Layer 2 of a small transformer language model trained on English Wikipedia (13 layers, counted from 0, width 96).
Take only the direct path to the model's output, skipping the later layers: a vector added to the residual stream pushes a token's score in proportion to its dot product with that token's output vector.

Output vectors of the tokens that the questions are about. A number n stands for n times 0.004.
"force": 132 -175 156 141 305 -195 -2 43 4 14 -253 -29 81 131 -27 19 -17 -198 228 -111 -68 51 272 -162 17 48 46 -55 18 -81 -27 72 -24 -69 -91 7 70 -3 -76 129 124 1 3 87 184 61 318 111 -68 -23 -194 110 1 148 311 -62 34 -84 90 -23 -113 2 -105 -128 -25 -11 -200 219 -305 -82 -188 193 76 27 -17 -14 12 27 15 48 -167 103 201 -101 -160 -173 -63 -102 -131 191 153 -270 86 -191 -14 -248
"ular": -137 49 181 146 245 10 -200 139 36 -139 -24 -67 133 98 -25 -39 -61 -68 37 -83 -20 99 -2 -291 6 48 44 20 -137 207 99 -4 -44 -145 -90 90 -8 66 52 -120 -19 192 152 35 187 -28 -84 -305 14 457 126 168 289 -84 326 -63 80 -132 255 14 158 12 -91 -281 42 -222 18 61 -206 -118 -185 -46 75 -183 -55 -6 -91 86 -21 -110 84 150 -57 10 -271 143 -144 -61 -130 -137 -34 -13 -220 -108 143 130
"Eukaryot": 378 -141 202 3 433 -380 -49 -67 1 -181 -237 -88 210 -221 25 257 4 -96 52 -73 -13 -8 207 -99 -99 158 87 102 -88 172 102 -48 162 4 132 126 180 87 -321 -230 134 -131 185 -74 321 -214 -88 316 176 35 -235 144 374 110 132 -298 163 -288 114 54 -150 -9 24 94 29 -90 -33 -10 -395 13 -110 151 24 265 -422 -220 -42 6 -154 -108 -26 -87 122 118 -272 205 -80 -89 -216 230 -38 256 -39 -222 171 -476
"indicating": 29 -72 112 297 42 -64 -71 -166 243 -83 -142 -50 17 -94 260 -19 3 -36 48 -23 -55 66 55 23 -89 87 108 171 106 105 -249 -109 224 -82 -77 140 137 -150 -39 -244 49 179 96 160 243 -134 205 79 354 251 79 77 336 144 -94 -87 15 -191 -65 39 -165 -157 -297 -56 55 -200 -122 232 -320 -181 20 -56 150 129 93 54 -150 72 -40 -143 -286 -47 145 137 -179 -49 -209 -242 78 84 5 -74 -16 60 -58 -357
")": -6 -182 7 31 -229 -176 45 114 25 74 25 89 32 -55 -92 20 -58 -42 149 -73 106 -38 -251 -216 -97 -52 133 62 -30 -185 -153 14 -199 -67 -38 -51 -12 55 182 -226 -56 78 180 185 66 -115 76 -78 0 -187 26 -103 -258 -113 88 -82 249 -25 3 -10 30 116 -83 -64 -5 205 162 -87 24 -3 98 87 53 5 58 -145 -126 245 32 100 95 191 126 -223 47 57 103 -2 23 -75 27 80 55 159 -140 217
" Vegas": 96 18 88 269 338 -25 -25 -345 14 -181 -299 54 70 23 320 207 -189 -258 -62 -168 -144 -59 198 -150 -342 30 -18 65 -162 87 -149 56 90 -141 324 69 59 209 -137 -264 275 -31 224 -156 186 -231 53 30 197 99 -129 74 200 107 64 -225 123 -205 60 -258 -83 -9 -252 10 49 -111 -211 99 -143 103 -164 129 228 255 -301 -181 -45 248 91 -199 74 48 13 -61 47 152 109 -77 5 145 198 -117 -149 -157 135 100
"hall": 11 -82 223 -66 119 -165 -121 -38 41 -95 71 21 18 -71 68 -24 -128 -57 142 9 17 71 111 38 51 260 -13 25 55 125 -42 -29 -57 -14 222 2 31 22 -47 -174 12 139 170 -95 170 -20 77 126 156 -87 -233 163 -29 102 247 -97 131 -170 -44 -130 77 66 -177 -45 77 -237 -176 68 -146 103 -181 -79 -45 -94 104 -91 39 -21 76 -47 145 14 161 -282 -162 29 -279 22 -112 145 -2 -235 79 9 -12 94
"ism": 23 339 83 123 17 -47 60 163 12 166 57 -189 104 -115 -22 4 -199 -288 -16 -131 -160 -103 38 -117 -44 146 -51 226 21 208 89 -45 5 10 231 196 -32 -5 -187 -94 -130 55 58 -92 136 85 -36 -143 54 -161 14 195 84 86 -98 -5 65 -198 112 -148 -52 74 9 92 45 -232 21 -217 -197 -141 -32 -2 41 -53 -67 133 26 140 -59 96 -18 33 169 30 -6 -63 -42 -30 -20 38 -47 -154 127 -144 58 37
" into": 93 120 155 32 101 -138 -164 -87 84 -70 -91 -79 207 42 -47 293 -48 -56 9 -14 11 -96 148 -8 -46 -113 47 -188 73 71 32 114 -43 41 77 15 -27 -101 53 -45 188 -29 20 -88 8 -125 -100 -88 73 6 -105 64 31 -12 -3 -45 76 101 216 -78 -70 17 89 100 -33 -103 -13 98 -219 -86 -97 -67 -147 -14 -15 73 -77 16 -44 41 -132 33 -31 -79 35 61 156 -24 89 80 72 -65 -101 -66 53 4
"most": 19 12 170 71 105 46 12 -27 10 -138 -202 -130 25 120 -150 -45 105 -74 293 -205 -132 32 -98 -110 82 35 241 134 2 246 -225 71 -171 145 94 183 120 -204 -11 -95 123 -27 300 142 118 -42 79 120 -31 -71 -21 -41 178 -204 -69 -6 119 -157 89 -214 -247 49 45 -24 144 -211 -40 64 -138 31 33 -100 -48 2 15 -14 34 164 -116 -78 -211 -139 6 32 -238 397 -19 -51 -151 -24 97 -35 117 -172 7 79
"track": 50 -58 119 -67 -86 -151 -6 -269 1 -12 -275 -114 41 -40 32 76 215 -40 81 -63 -160 319 65 -58 -20 172 -39 -28 202 88 -234 -116 87 -124 123 -47 66 75 -95 5 127 194 29 152 246 -54 -80 135 -10 106 -7 8 -44 -11 82 6 0 -161 24 -282 195 -223 -25 23 8 44 -211 112 -221 -188 9 152 -165 7 -215 82 -63 329 137 -22 59 -166 36 66 -195 192 -78 -95 21 99 133 -9 57 -217 151 8
" Hispanic": 56 7 50 10 215 -217 -42 -155 144 -216 2 24 134 27 406 13 18 -233 78 -261 -201 71 64 -191 -118 168 98 138 -90 172 -228 75 112 93 -11 207 144 -33 129 -216 -260 -12 118 -49 97 -16 76 -31 318 -7 -12 -95 59 -3 -55 -226 284 -62 73 -106 -39 108 -64 79 6 138 98 213 -160 105 -216 -30 23 -94 -148 -79 -203 83 -86 -215 -336 -146 106 212 -141 37 -184 -23 16 276 174 -88 5 -65 115 -10
" year": 12 -133 30 -164 -63 -180 27 -125 42 -47 -187 -23 79 84 54 48 -55 -98 -126 -117 -103 -31 111 20 50 73 49 177 143 -91 -58 -12 -7 -27 -44 90 116 19 37 147 5 1 17 76 -13 20 73 -23 114 99 11 -7 158 -6 -94 -72 -59 44 129 -1 -51 -113 -36 12 110 90 -51 7 81 27 227 -125 32 -194 -214 -168 -59 117 -39 17 -95 -59 194 -203 -21 -41 105 61 -64 0 116 133 64 -157 98 9
" University": 60 64 28 86 -12 -89 44 -41 -9 -128 -56 -10 122 85 -48 1 -116 -76 -123 -44 -82 138 -24 -80 47 232 108 122 5 -22 -82 -12 -27 44 51 144 29 64 -181 -178 -55 -17 -82 -173 62 -81 159 -68 33 131 -138 72 -110 -34 -63 15 10 -92 64 -19 -30 -98 -76 -12 77 -14 7 -58 86 -82 -73 137 75 44 -90 -39 -27 -124 -71 -75 104 -38 186 -48 -49 55 136 176 -75 172 72 41 -119 31 173 -22
"-": -20 -92 -48 -102 -176 -17 71 56 -75 35 2 69 -32 89 -164 13 -81 6 3 120 111 -79 -183 140 173 12 -45 -107 141 16 46 161 -126 68 21 -33 -70 31 126 236 128 -96 132 87 -36 120 -173 -124 -171 -136 114 -72 -171 56 -63 119 -38 93 -134 92 -105 165 179 125 64 78 -17 -124 24 -34 -138 -64 -51 47 102 30 2 -60 5 -99 46 123 -99 -18 -51 5 64 -2 -30 -114 -77 17 -80 43 -97 122

Output weights of attention head 0. The head adds the sum of these rows, row i times number i of z. A number n stands for n times 0.00075.
o0: 155 -53 -5 156 204 -30 -201 46 172 184 -55 9 -15 -55 -48 -29 118 -18 186 121 145 -62 -143 -130 48 102 84 45 -2 31 -62 -25 107 -58 214 -180 -116 -7 -108 -98 -152 -45 37 45 -119 0 94 -110 124 342 -30 -87 161 150 73 120 -122 268 -297 0 -144 30 180 134 -6 158 171 -61 -80 -31 20 -5 -156 -133 -148 -92 -128 -172 -258 153 -303 66 17 101 133 -42 140 20 125 -72 -264 112 -395 -88 54 -10
o1: 225 33 -9 125 66 12 -219 24 56 195 -121 -182 180 -76 110 24 179 133 -257 21 109 30 -58 135 80 -65 153 -52 -14 -69 39 92 -212 -66 -205 50 -44 131 146 -134 -128 -163 -198 1 -14 164 -74 258 -38 -144 -84 43 -150 2 118 -254 -16 121 126 -116 136 -18 249 132 35 -20 -157 81 -192 36 35 113 -26 -20 -16 -31 -45 18 -129 149 -193 -67 150 109 -244 -360 22 -257 -5 266 -9 34 -49 96 324 -139
o2: 172 -79 -140 287 -131 -106 67 151 -67 95 95 -55 -20 3 -101 -45 -150 289 146 -233 -11 39 -76 -89 210 -49 -25 -114 -75 -1 -32 84 -212 -229 -85 48 108 -43 44 154 64 104 25 -64 174 -142 0 -95 -347 4 75 173 200 388 225 -146 -305 -82 -155 20 -25 -191 116 -298 102 91 -158 48 -234 74 16 -57 148 26 98 100 -61 -3 101 -286 -49 -20 -109 87 43 85 48 33 41 112 325 -55 6 -76 54 -67
o3: -6 222 141 -251 -152 9 114 -167 164 -20 50 -95 68 246 -58 -173 42 94 96 -51 -33 114 59 -138 69 186 234 215 -98 87 21 116 169 108 31 29 21 -98 -82 -233 -148 154 -121 159 -8 -66 -202 46 -97 4 -85 14 -17 11 10 3 -160 -34 -143 119 -98 -59 -44 -72 130 124 148 5 55 -183 -216 -25 -32 -79 95 239 105 -62 27 261 -101 -21 88 21 52 66 -158 -29 -34 91 -224 -96 -32 -221 -27 -102
o4: 122 -111 -40 70 30 105 -117 -127 -1 -29 63 10 -264 143 -163 -94 26 -91 90 102 -90 83 256 33 113 140 131 -6 -47 -40 -60 188 -53 -130 34 -466 43 -11 116 115 23 13 -102 -42 -258 200 140 -17 183 -126 -174 -89 175 -113 75 215 -50 38 155 -82 -25 319 -74 208 158 -81 -28 -102 110 -18 -28 58 -77 -33 170 -90 -154 40 26 -116 266 -142 -208 -1 -124 212 -17 -194 46 -35 -51 -212 -94 -57 231 132
o5: -38 154 3 -115 33 -123 -36 46 70 -16 167 157 267 -117 105 -27 -113 67 -47 104 -74 81 -59 -44 -44 -22 190 -158 213 -127 140 -10 244 175 -49 267 -25 -80 -87 61 -140 142 -292 40 27 -27 -8 -66 -116 -25 -141 192 -12 -30 -105 149 113 29 -124 -8 137 14 -31 -77 277 -63 -206 -101 -79 -205 -246 32 -21 146 258 5 -271 -175 -254 205 -81 -51 -84 -68 -92 -33 -210 -27 16 115 -31 -68 241 221 -48 -151
o6: -217 -203 -75 -178 -34 -58 -102 149 11 -217 -36 -148 -71 -22 -4 -258 155 -32 268 -5 50 -76 -85 17 -136 -122 101 24 -100 124 176 148 358 -140 -74 -62 -132 -116 276 215 -264 257 101 29 17 -112 -48 33 185 15 -76 -77 -47 9 227 -276 -137 -74 151 63 176 107 96 -36 -1 128 -115 48 49 -113 -54 202 -148 -211 15 -162 -85 -42 131 114 -70 183 233 30 260 -48 -42 -72 8 -1 220 -241 254 -115 36 -47
o7: 126 -22 198 -186 -3 -61 107 2 -76 -55 -167 168 -76 -9 -138 -186 60 -15 -151 -29 112 42 31 7 -46 161 112 -210 40 -235 -24 93 146 153 118 -116 118 -16 -76 127 -53 138 -43 32 5 -152 108 -60 178 24 -32 -5 104 -236 -42 102 -313 -87 36 331 -37 -258 -10 134 113 -81 77 -57 258 192 35 15 37 -53 -147 -119 -77 -186 -241 -58 48 -248 220 62 76 72 195 -265 -36 138 215 30 54 143 -270 74
o8: -168 -10 111 -157 -46 -91 99 110 117 34 147 -141 116 -14 125 259 52 154 14 40 -101 107 -160 -18 105 13 -41 -113 -113 105 -48 -119 133 -141 -101 53 -18 140 -53 115 33 370 -223 -236 301 67 117 -165 193 -81 63 -105 75 57 -164 -221 -95 -28 123 -122 98 -113 -71 6 -131 60 218 -87 -50 -129 11 -233 68 83 9 -42 -105 104 84 -150 -12 -43 18 -107 242 293 -172 60 98 51 -114 22 -160 -142 -48 -57
o9: 116 62 214 -39 151 -75 -20 58 -90 95 -289 -32 80 -46 220 -38 96 -194 106 -40 19 -106 -4 44 26 -69 -250 29 -27 -53 230 -32 -58 69 -20 -3 -178 -78 19 -54 148 127 -104 11 -280 -56 -56 -23 -216 140 -217 -231 -269 -96 151 94 -8 -61 -116 -104 -103 6 159 303 -15 14 -16 -53 89 172 -72 29 26 18 -114 -112 -170 196 170 21 129 67 -29 -199 62 172 -20 -56 171 -61 91 241 161 -27 74 -153
o10: 61 -228 215 -23 31 175 125 -41 268 -117 -32 110 74 45 159 -107 -157 -228 -7 -206 80 -7 -1 -86 5 129 71 -53 98 187 -94 -152 83 -358 75 40 320 164 -115 10 -43 124 89 -56 -7 102 159 143 -224 131 -11 -158 29 14 -2 -177 -91 -136 -42 -220 -239 19 -126 335 202 20 168 190 127 177 162 -69 225 59 -51 235 -176 4 -177 -63 -59 -47 -254 120 -23 -131 -292 -354 -85 -13 85 -416 108 -74 188 123
o11: 20 43 54 36 25 -9 -132 112 177 183 117 -8 -122 66 -309 232 190 -127 82 -114 79 85 -39 -63 -78 -233 196 73 -250 -57 9 -284 -30 -160 -140 14 151 130 33 -158 114 -132 -20 128 -124 105 -20 82 -73 -62 31 45 -12 -29 285 288 -39 -98 12 -99 17 -165 97 -297 -12 88 -63 148 -9 244 64 -106 99 2 -9 76 -46 75 204 -122 -6 26 -140 254 -27 -28 -473 -122 -201 -135 45 106 44 24 -7 90
o12: -239 114 9 164 -84 155 -179 -188 -20 109 138 45 85 24 137 -18 56 280 106 -117 -183 50 -100 100 -41 -169 -76 181 107 -55 6 68 -62 37 -5 123 152 176 -3 43 120 297 262 14 205 -22 -82 -16 -192 29 -50 72 -262 -100 85 180 -15 78 -5 79 -99 33 -37 74 -87 -279 -121 -97 48 73 -135 43 39 122 -13 -167 29 -8 69 132 141 39 -46 -39 36 -41 102 56 -122 -136 -244 -289 -77 -133 -26 -297
o13: 152 47 -232 -263 136 -154 161 -88 -6 -1 33 -158 134 10 -246 54 88 -125 227 -10 -46 15 -59 139 44 91 -131 118 31 -4 174 48 -128 -18 38 -28 7 97 -313 -213 -42 -93 26 -20 -34 23 82 109 -93 -131 -189 -112 -249 69 53 6 -28 332 -10 254 40 -50 -212 -233 142 -73 86 -102 -2 17 74 25 4 39 -63 -103 32 -221 4 107 145 0 -49 -2 12 -206 -96 146 -25 -2 147 132 392 260 20 118
o14: 63 -180 192 -2 -63 -50 -136 11 -20 -16 -138 -147 -16 118 31 54 -22 289 165 35 -38 229 -47 333 37 -19 132 221 90 -165 -87 208 116 47 44 -18 218 -9 160 -58 142 -160 -24 207 -102 -58 -27 -41 -183 -110 -238 -213 -11 -10 52 -64 -117 -31 -162 57 12 -134 180 -68 151 -275 -28 346 -57 48 307 -247 -67 26 35 -262 159 0 -131 36 -82 33 59 -253 113 -12 116 -121 -186 128 38 178 -75 28 -196 -53
o15: 211 92 -149 68 -76 -149 146 159 34 114 -131 -140 34 76 -171 -151 -275 0 -66 -138 140 62 94 215 -115 -110 -150 -47 -200 0 -148 -35 -6 104 145 257 133 -43 -88 -113 190 6 -30 271 -47 -154 61 -171 128 100 204 12 -28 57 -93 -63 419 -163 -76 -126 -30 95 -179 -183 -15 -213 -74 -67 -57 103 -27 200 -15 140 158 -54 -108 175 -71 -51 156 130 -40 77 42 -33 -77 -414 85 183 49 28 10 -93 231 -214
o16: -46 -133 43 115 -219 -53 109 -165 207 133 178 -28 -191 44 -26 -4 74 -40 190 -75 -109 221 -170 154 -63 -199 47 30 140 -39 -77 118 -124 156 -384 -55 -115 278 76 -55 -204 -1 -120 -36 78 -73 243 -63 -74 89 9 -62 -76 190 -199 133 -61 13 -89 190 -203 138 -12 -151 -83 16 109 -12 13 -261 147 -41 -260 199 15 211 -37 -157 -70 35 -5 -41 -94 -102 -12 184 111 -77 -26 -27 -21 57 137 95 122 163
o17: 116 33 57 -138 -19 -137 -13 108 23 -251 273 -173 -41 12 -110 54 8 202 63 0 -12 211 120 -54 -74 24 -226 -91 -31 2 48 5 50 152 -47 38 -76 -37 203 -27 86 7 -102 105 5 -54 -82 -142 -58 67 70 -33 -57 -187 155 107 110 164 -40 280 56 33 12 142 -100 90 81 54 -92 -83 61 63 -65 109 44 -216 21 -88 39 -292 -83 -53 94 75 -364 -18 -33 -78 -5 -251 -102 -95 215 -99 26 114
o18: 128 6 34 -56 63 -170 -177 282 181 249 -211 -10 225 -66 165 -160 -164 -70 37 -53 175 -123 -57 -162 -111 44 -164 206 -198 74 11 147 11 -67 50 -134 47 177 48 -49 78 -50 110 -222 96 98 13 -32 -208 72 230 59 -25 -20 93 -66 -32 -74 322 -135 -51 240 60 69 82 -30 113 -44 -64 -12 -94 -154 -13 0 -34 -27 -39 65 -163 53 70 -90 -222 -164 -119 -61 77 283 130 236 -152 7 116 -160 -299 -52
o19: 166 -71 -112 51 -23 16 -199 137 -138 263 -23 49 -88 320 156 -78 -248 49 -120 -40 38 -126 80 -41 -110 -20 -207 43 189 -50 34 -11 88 474 -18 -172 -81 252 -199 -30 18 61 154 -19 5 -34 16 -95 213 -186 -127 -11 106 45 102 62 -32 -317 112 137 32 -141 277 -113 -25 16 132 -213 33 -262 -52 -19 295 147 21 -14 101 -376 -86 -102 -332 32 -200 -116 -8 202 -114 97 -95 154 77 -69 93 118 38 41
o20: -167 1 5 -193 -183 53 3 188 -10 60 234 -97 2 -29 -86 0 -173 108 -6 73 -31 -79 -168 -56 207 65 40 0 13 98 16 0 -202 -47 9 151 -312 302 41 78 -226 59 8 -66 73 -128 -137 -2 -61 202 12 -254 -44 -260 6 -25 90 100 195 -239 93 85 71 1 101 0 -35 -11 -39 -47 77 125 -210 -98 -125 -134 14 169 -231 -6 70 50 -184 110 105 247 -51 -11 5 222 -40 186 141 -12 -24 117
o21: 50 57 133 219 140 80 -197 98 49 -105 157 -57 82 -107 -100 218 -54 -253 -90 73 -210 157 -83 63 -128 -125 -116 -54 -252 -99 219 62 97 -182 -207 -59 -85 -50 -20 366 281 61 103 116 132 42 11 -98 177 -173 117 -9 88 -52 4 20 -236 99 81 -17 98 -167 -65 118 -123 -228 -117 -97 48 -106 -50 -112 -252 125 -66 172 -5 -10 52 233 -69 -6 -11 -20 -123 -53 92 -61 261 72 -29 64 -95 99 32 -46
o22: 295 -119 32 -105 -244 28 248 133 -22 38 168 -151 -128 -62 -90 36 40 -43 -116 97 11 108 -40 22 -165 -52 -185 -212 -58 -46 107 91 32 -234 166 -119 18 -4 -366 -55 68 76 117 125 79 -42 -49 -72 116 159 -234 -39 -75 19 269 102 -46 171 50 -83 59 -141 178 160 -22 -80 -19 47 -117 1 176 -177 39 -43 194 270 -21 -27 -131 -94 176 -121 160 -100 -46 369 32 60 -189 167 -423 -13 130 -71 -57 -79
o23: -124 -115 -119 -76 -151 166 119 139 -108 229 -106 156 -11 5 -137 143 -36 11 205 167 23 93 34 196 182 44 -27 -202 24 123 -56 45 35 -10 -72 -113 -217 0 17 -477 37 86 -157 19 -94 41 89 -188 83 -239 -16 96 -8 -44 -156 -51 127 -61 127 -30 -225 -45 -87 148 155 -53 104 254 -280 217 -29 -125 -34 104 -91 -46 72 -269 -313 75 163 -120 99 354 -61 -93 19 122 160 52 290 140 -18 -34 -67 -238
o24: 77 -235 -24 74 -110 22 -94 -70 -73 -128 -23 106 308 -168 -11 113 280 52 76 -80 59 -107 26 -52 -56 -116 28 51 -74 74 130 -174 -177 64 -156 -50 161 112 -111 -24 -43 133 -93 153 -109 -20 72 -197 -57 144 96 -224 130 -140 -23 179 6 135 369 -82 -267 30 140 97 82 3 -134 -77 -291 -70 1 -96 -207 -341 272 56 47 -278 -1 27 -24 173 295 108 -70 98 -199 -170 47 -82 1 60 63 -47 349 81
o25: 27 -43 -77 -145 284 159 -158 -27 123 -32 89 -120 112 132 167 13 72 -82 -98 -99 40 -110 -194 -78 -92 -164 -256 -254 82 95 162 151 60 14 393 -201 -22 11 -269 -176 -95 -146 69 -96 91 145 -97 -185 -60 142 -170 -90 128 197 -122 59 131 84 -12 -30 -25 45 43 73 220 -179 -7 -77 40 -118 239 63 103 83 -181 -56 -157 -57 274 -43 39 270 102 91 -79 166 -94 -56 -224 -22 208 -74 -94 -46 81 -139
o26: 176 19 79 305 -132 13 -198 -283 -238 76 -85 -84 -122 -83 111 -5 2 -77 -48 14 -120 14 -72 -1 124 62 -3 -117 -9 249 113 78 206 47 220 177 -201 54 -17 231 -83 128 23 166 153 -261 -64 17 -134 -1 109 149 -132 -53 44 50 -287 -229 32 -45 12 54 103 -52 -21 -100 -4 -202 157 243 71 -96 90 97 64 -185 90 -50 113 -139 -65 30 69 44 -19 -21 -53 50 -77 -28 -117 68 37 -179 111 -231
o27: -149 38 156 96 180 192 6 -42 138 -15 115 4 -94 -31 17 -435 33 18 -35 75 68 103 253 86 108 -132 76 -7 75 202 -55 -64 -301 -159 33 64 -19 64 -222 39 -12 -212 217 -317 63 6 -34 -169 234 45 153 122 -100 -305 -51 117 -88 -190 79 -122 -47 133 -46 -117 146 -95 14 -43 129 37 40 134 25 118 -175 26 207 127 18 100 -119 74 129 19 -125 72 -234 -102 -141 -52 -106 -38 54 181 -180 104
o28: 49 -75 46 170 50 -87 -36 -90 20 91 11 72 71 251 100 -7 106 -20 -267 27 -74 -335 61 -86 39 -98 201 23 -128 133 321 -128 -131 -203 -49 68 63 38 80 38 -90 -244 -22 158 120 -154 114 -125 -82 52 -93 -147 3 -175 -82 -82 -72 35 -266 -56 191 -70 -48 -179 -191 -132 117 -145 -78 -30 73 82 87 131 -222 -36 76 -86 -88 147 91 -6 32 86 167 98 198 -135 -45 101 125 249 90 55 92 15
o29: -83 -61 97 148 -62 68 -124 47 63 -95 -127 9 -199 -134 -74 25 -34 -100 -162 -68 176 242 -9 184 133 -112 -78 59 -55 203 143 -26 -227 63 47 -100 -174 95 -137 -34 6 286 43 -75 10 56 23 12 -116 -34 -19 101 15 100 165 -19 -32 180 -6 -50 -65 174 151 -251 176 -38 126 3 89 229 -99 42 103 61 68 4 75 21 211 -189 60 14 -112 -58 10 -163 8 -117 -126 5 -209 147 -193 -244 -186 -7
o30: 152 19 -88 60 -121 95 46 -44 142 42 64 2 88 -132 20 243 -62 34 226 200 70 -26 61 34 -333 44 52 -163 -183 -103 264 -190 -50 -100 -50 62 -228 -61 -66 -141 146 -64 69 39 215 95 279 42 -130 -11 -178 123 1 84 54 -118 -86 20 -98 -262 65 105 -84 -62 200 115 -142 68 36 -136 -117 -167 12 -133 24 -193 152 -239 -14 230 -58 30 33 -129 77 22 264 130 -62 127 23 -117 -97 100 105 -97
o31: 34 86 -106 -17 -23 3 70 121 -89 -4 20 104 -24 134 -181 18 197 -172 -19 34 -113 62 89 -118 87 313 -109 85 69 52 130 -5 -119 1 -129 34 -109 -69 -98 -46 37 -73 171 8 13 27 -78 -143 -13 -172 7 -42 -9 37 -43 7 -129 -180 -334 200 240 136 -151 93 67 -71 -59 -13 -170 58 209 99 -65 206 -49 -219 52 256 -10 -82 -100 -109 195 131 -3 7 -26 88 3 -149 -189 103 -112 31 152 -156

Each question shows a token from some text and the vector z that the head gathered there. A number n stands for n times 0.0067.

"0": 106 43 -55 13 31 -70 109 231 8 -77 -262 -296 -3 -7 236 -127 49 -40 -47 -79 -94 152 -76 101 -38 -85 -1 -63 -88 -31 99 88
Which of these tokens does it push up most? " year"

".": 57 55 106 -81 -122 110 87 119 70 -73 89 -132 -191 37 34 26 48 -35 -43 -8 -21 -100 -78 85 -25 8 -107 -73 82 -211 72 -46
Which of these tokens does it push up most? " Hispanic"

" She": 43 3 98 -60 -106 53 44 118 63 -103 214 -35 -127 -42 -52 -40 68 15 -84 23 7 -50 -81 36 55 42 -76 -61 39 -162 31 -34
Which three tokens does it push up most, strongest first? " Hispanic", "indicating", " year"

" UEFA": 218 49 17 38 95 0 12 151 -85 -9 -158 -259 71 56 150 -125 98 -48 -21 -5 -125 114 30 -112 -169 14 56 -68 51 57 44 48
Which of these tokens does it push up most? "-"

" |": 9 33 -18 103 -30 208 -106 -17 -9 105 32 36 76 -23 71 -12 71 -36 61 -11 -21 21 152 1 48 -34 -81 -104 -88 -24 152 44
Which of these tokens does it push down most? " Vegas"

"gi": 110 100 -311 67 -308 102 28 -255 -125 106 -310 -77 -69 -24 -47 51 129 -64 18 -97 146 -29 -70 143 -80 -53 40 0 212 -193 220 21
Which of these tokens does it push up most? ")"

" film": -36 -51 -183 131 49 82 -50 117 -13 79 130 72 -91 132 -51 -244 -88 89 -18 -61 -93 -85 56 66 -90 -52 -130 14 -121 32 -6 -11
Which of these tokens does it push up most? "hall"

"8": -3 -66 -14 -46 117 -65 31 27 -9 -171 -49 -5 58 50 149 -57 141 56 -36 63 71 -22 25 -62 -22 0 -1 131 -71 82 -76 20
Which of these tokens does it push up most? "-"

" Doug": -18 10 -83 58 59 147 15 -131 -57 95 80 3 1 -36 -320 33 34 48 -101 78 -117 14 26 59 47 91 -26 -44 -45 65 42 13
Which of these tokens does it push down most? " year"

" was": -74 -54 123 50 -24 -26 -70 57 94 23 159 43 -4 -33 -77 73 -158 37 -71 -151 31 -214 73 116 -80 -75 125 -88 -133 85 -63 29
Which of these tokens does it push up most? "track"

" honor": -1 -2 70 142 63 -28 -32 56 81 -22 239 41 -56 -59 -114 12 -76 -14 -114 -252 57 -131 61 66 -89 -163 103 -42 -31 8 16 -13
Which of these tokens does it push down most? " into"

"On": -84 61 120 -75 21 -19 -102 -40 85 -49 90 101 -45 60 143 -1 116 32 -109 -100 53 12 18 -25 91 -19 -99 -47 60 5 -14 -30
Which of these tokens does it push down most? "ism"

" Swan": -4 44 -68 -18 67 73 -35 -76 -86 226 -57 -76 -21 -77 -61 11 119 -46 -23 106 -6 58 4 -66 -1 -13 -5 -93 -24 25 123 -74
Which of these tokens does it push up most? " into"

"do": -37 236 132 6 -101 159 -139 -145 -86 284 117 5 176 -115 129 152 -26 -191 70 141 -22 -125 213 -56 48 144 315 -106 17 293 90 47
Which of these tokens does it push up most? "Eukaryot"

" Hard": -14 199 -123 -45 -23 98 -63 -17 -179 237 -48 -120 -106 -12 -42 0 -84 -123 20 136 -40 7 43 192 -132 105 9 45 -3 17 92 -28
Which of these tokens does it push down most? "ular"

" French": 18 -30 -18 73 -47 123 -63 126 -133 51 108 -105 53 -36 8 207 -104 60 -89 19 -112 -21 3 -124 -162 6 47 -46 -81 -20 -124 28
Which three tokens does it push up most, strongest first? "indicating", " Vegas", "Eukaryot"

" years": -46 -37 171 -25 -14 -3 -67 -20 -20 5 -5 116 -29 48 -68 -53 -210 -147 48 -209 -157 60 8 -122 -132 27 26 -61 98 -118 9 86
Which of these tokens does it push down most? "-"

"iv": 265 -117 82 121 -146 167 -81 -15 -224 112 -42 -190 -44 -173 -175 3 176 -33 -46 121 194 -185 -101 49 -5 107 -10 94 131 -8 318 -10
Which of these tokens does it push up most? " University"

"n": 29 78 -176 40 44 205 -29 -95 -220 478 -185 -128 12 -75 -139 -34 161 -65 -98 190 -36 111 -45 -129 13 5 34 -163 -3 22 226 -90
Which two tokens does it push up most, strongest first? " into", "-"

"1": 108 25 -63 2 36 -77 144 223 5 -113 -298 -284 -33 2 238 -129 26 -41 -34 -92 -17 169 -51 113 -35 -102 3 -67 -99 -21 59 104
Which of these tokens does it push up most? " year"

"chu": -28 -57 -87 257 -145 183 16 -207 56 180 14 46 136 -25 -176 -27 -78 3 -8 12 30 205 -15 -190 -25 -104 110 24 -87 -9 201 185
Which two tokens does it push up most, strongest first? "ism", "ular"

" with": 24 95 92 101 -49 207 10 73 -95 76 107 99 -107 193 -71 -8 -73 -11 20 -270 -33 84 69 -15 17 -138 36 -130 41 -89 262 117
Which three tokens does it push up most, strongest first? "force", "Eukaryot", "track"

"5": -36 -118 4 -5 117 -30 -54 84 7 -79 52 25 10 27 102 66 126 88 -105 53 15 -67 53 -42 38 -30 -36 84 6 -3 -135 20
Which of these tokens does it push up most? "most"

" of": 3 39 -47 46 97 57 112 154 -119 50 41 -18 -92 3 -91 -25 -100 24 -32 -117 43 22 57 -88 19 -38 68 25 192 -78 120 -43
Which of these tokens does it push up most? " year"

" article": 125 113 -35 96 17 12 -38 -6 -21 29 177 -19 -55 -132 -39 -57 -113 69 116 -48 22 -104 106 -158 -91 -44 20 -54 -29 80 -92 3
Which of these tokens does it push down most? ")"

" Ver": 54 69 -179 49 -158 164 39 -204 -172 131 -53 -61 -5 16 -78 36 -70 -26 49 54 13 36 -29 31 -80 -15 65 -37 -39 -14 92 125
Which two tokens does it push up most, strongest first? "ism", "Eukaryot"

"2": 85 162 -92 -159 -129 -59 68 2 -168 171 -222 -92 16 123 -12 -46 -106 51 20 -134 89 -47 85 -99 14 173 9 16 138 -94 -41 9
Which of these tokens does it push down most? "indicating"

" and": -18 -53 68 87 -54 67 -3 116 24 -94 133 18 25 -142 -60 210 -32 148 -169 -13 -86 -13 38 -43 -13 -72 -10 -53 -89 -119 -105 -19
Which of these tokens does it push up most? "indicating"

" an": -85 35 -49 -95 18 -29 36 -47 -46 57 140 92 5 -108 -124 -8 -132 123 61 -99 18 146 18 -307 -16 -48 73 124 56 78 -33 -20
Which of these tokens does it push up most? "ular"

" Dallas": -60 15 -21 67 33 143 6 116 -73 145 -216 -151 32 124 79 -98 49 -55 11 167 -83 111 43 -65 -224 11 -71 -20 108 22 188 17
Which of these tokens does it push up most? " University"

"t": 60 197 17 41 -22 277 -161 -243 -249 240 31 -67 152 -20 -243 115 -59 -93 174 37 -15 -60 -108 126 -65 -132 123 -56 130 80 269 38
Which of these tokens does it push down most? " year"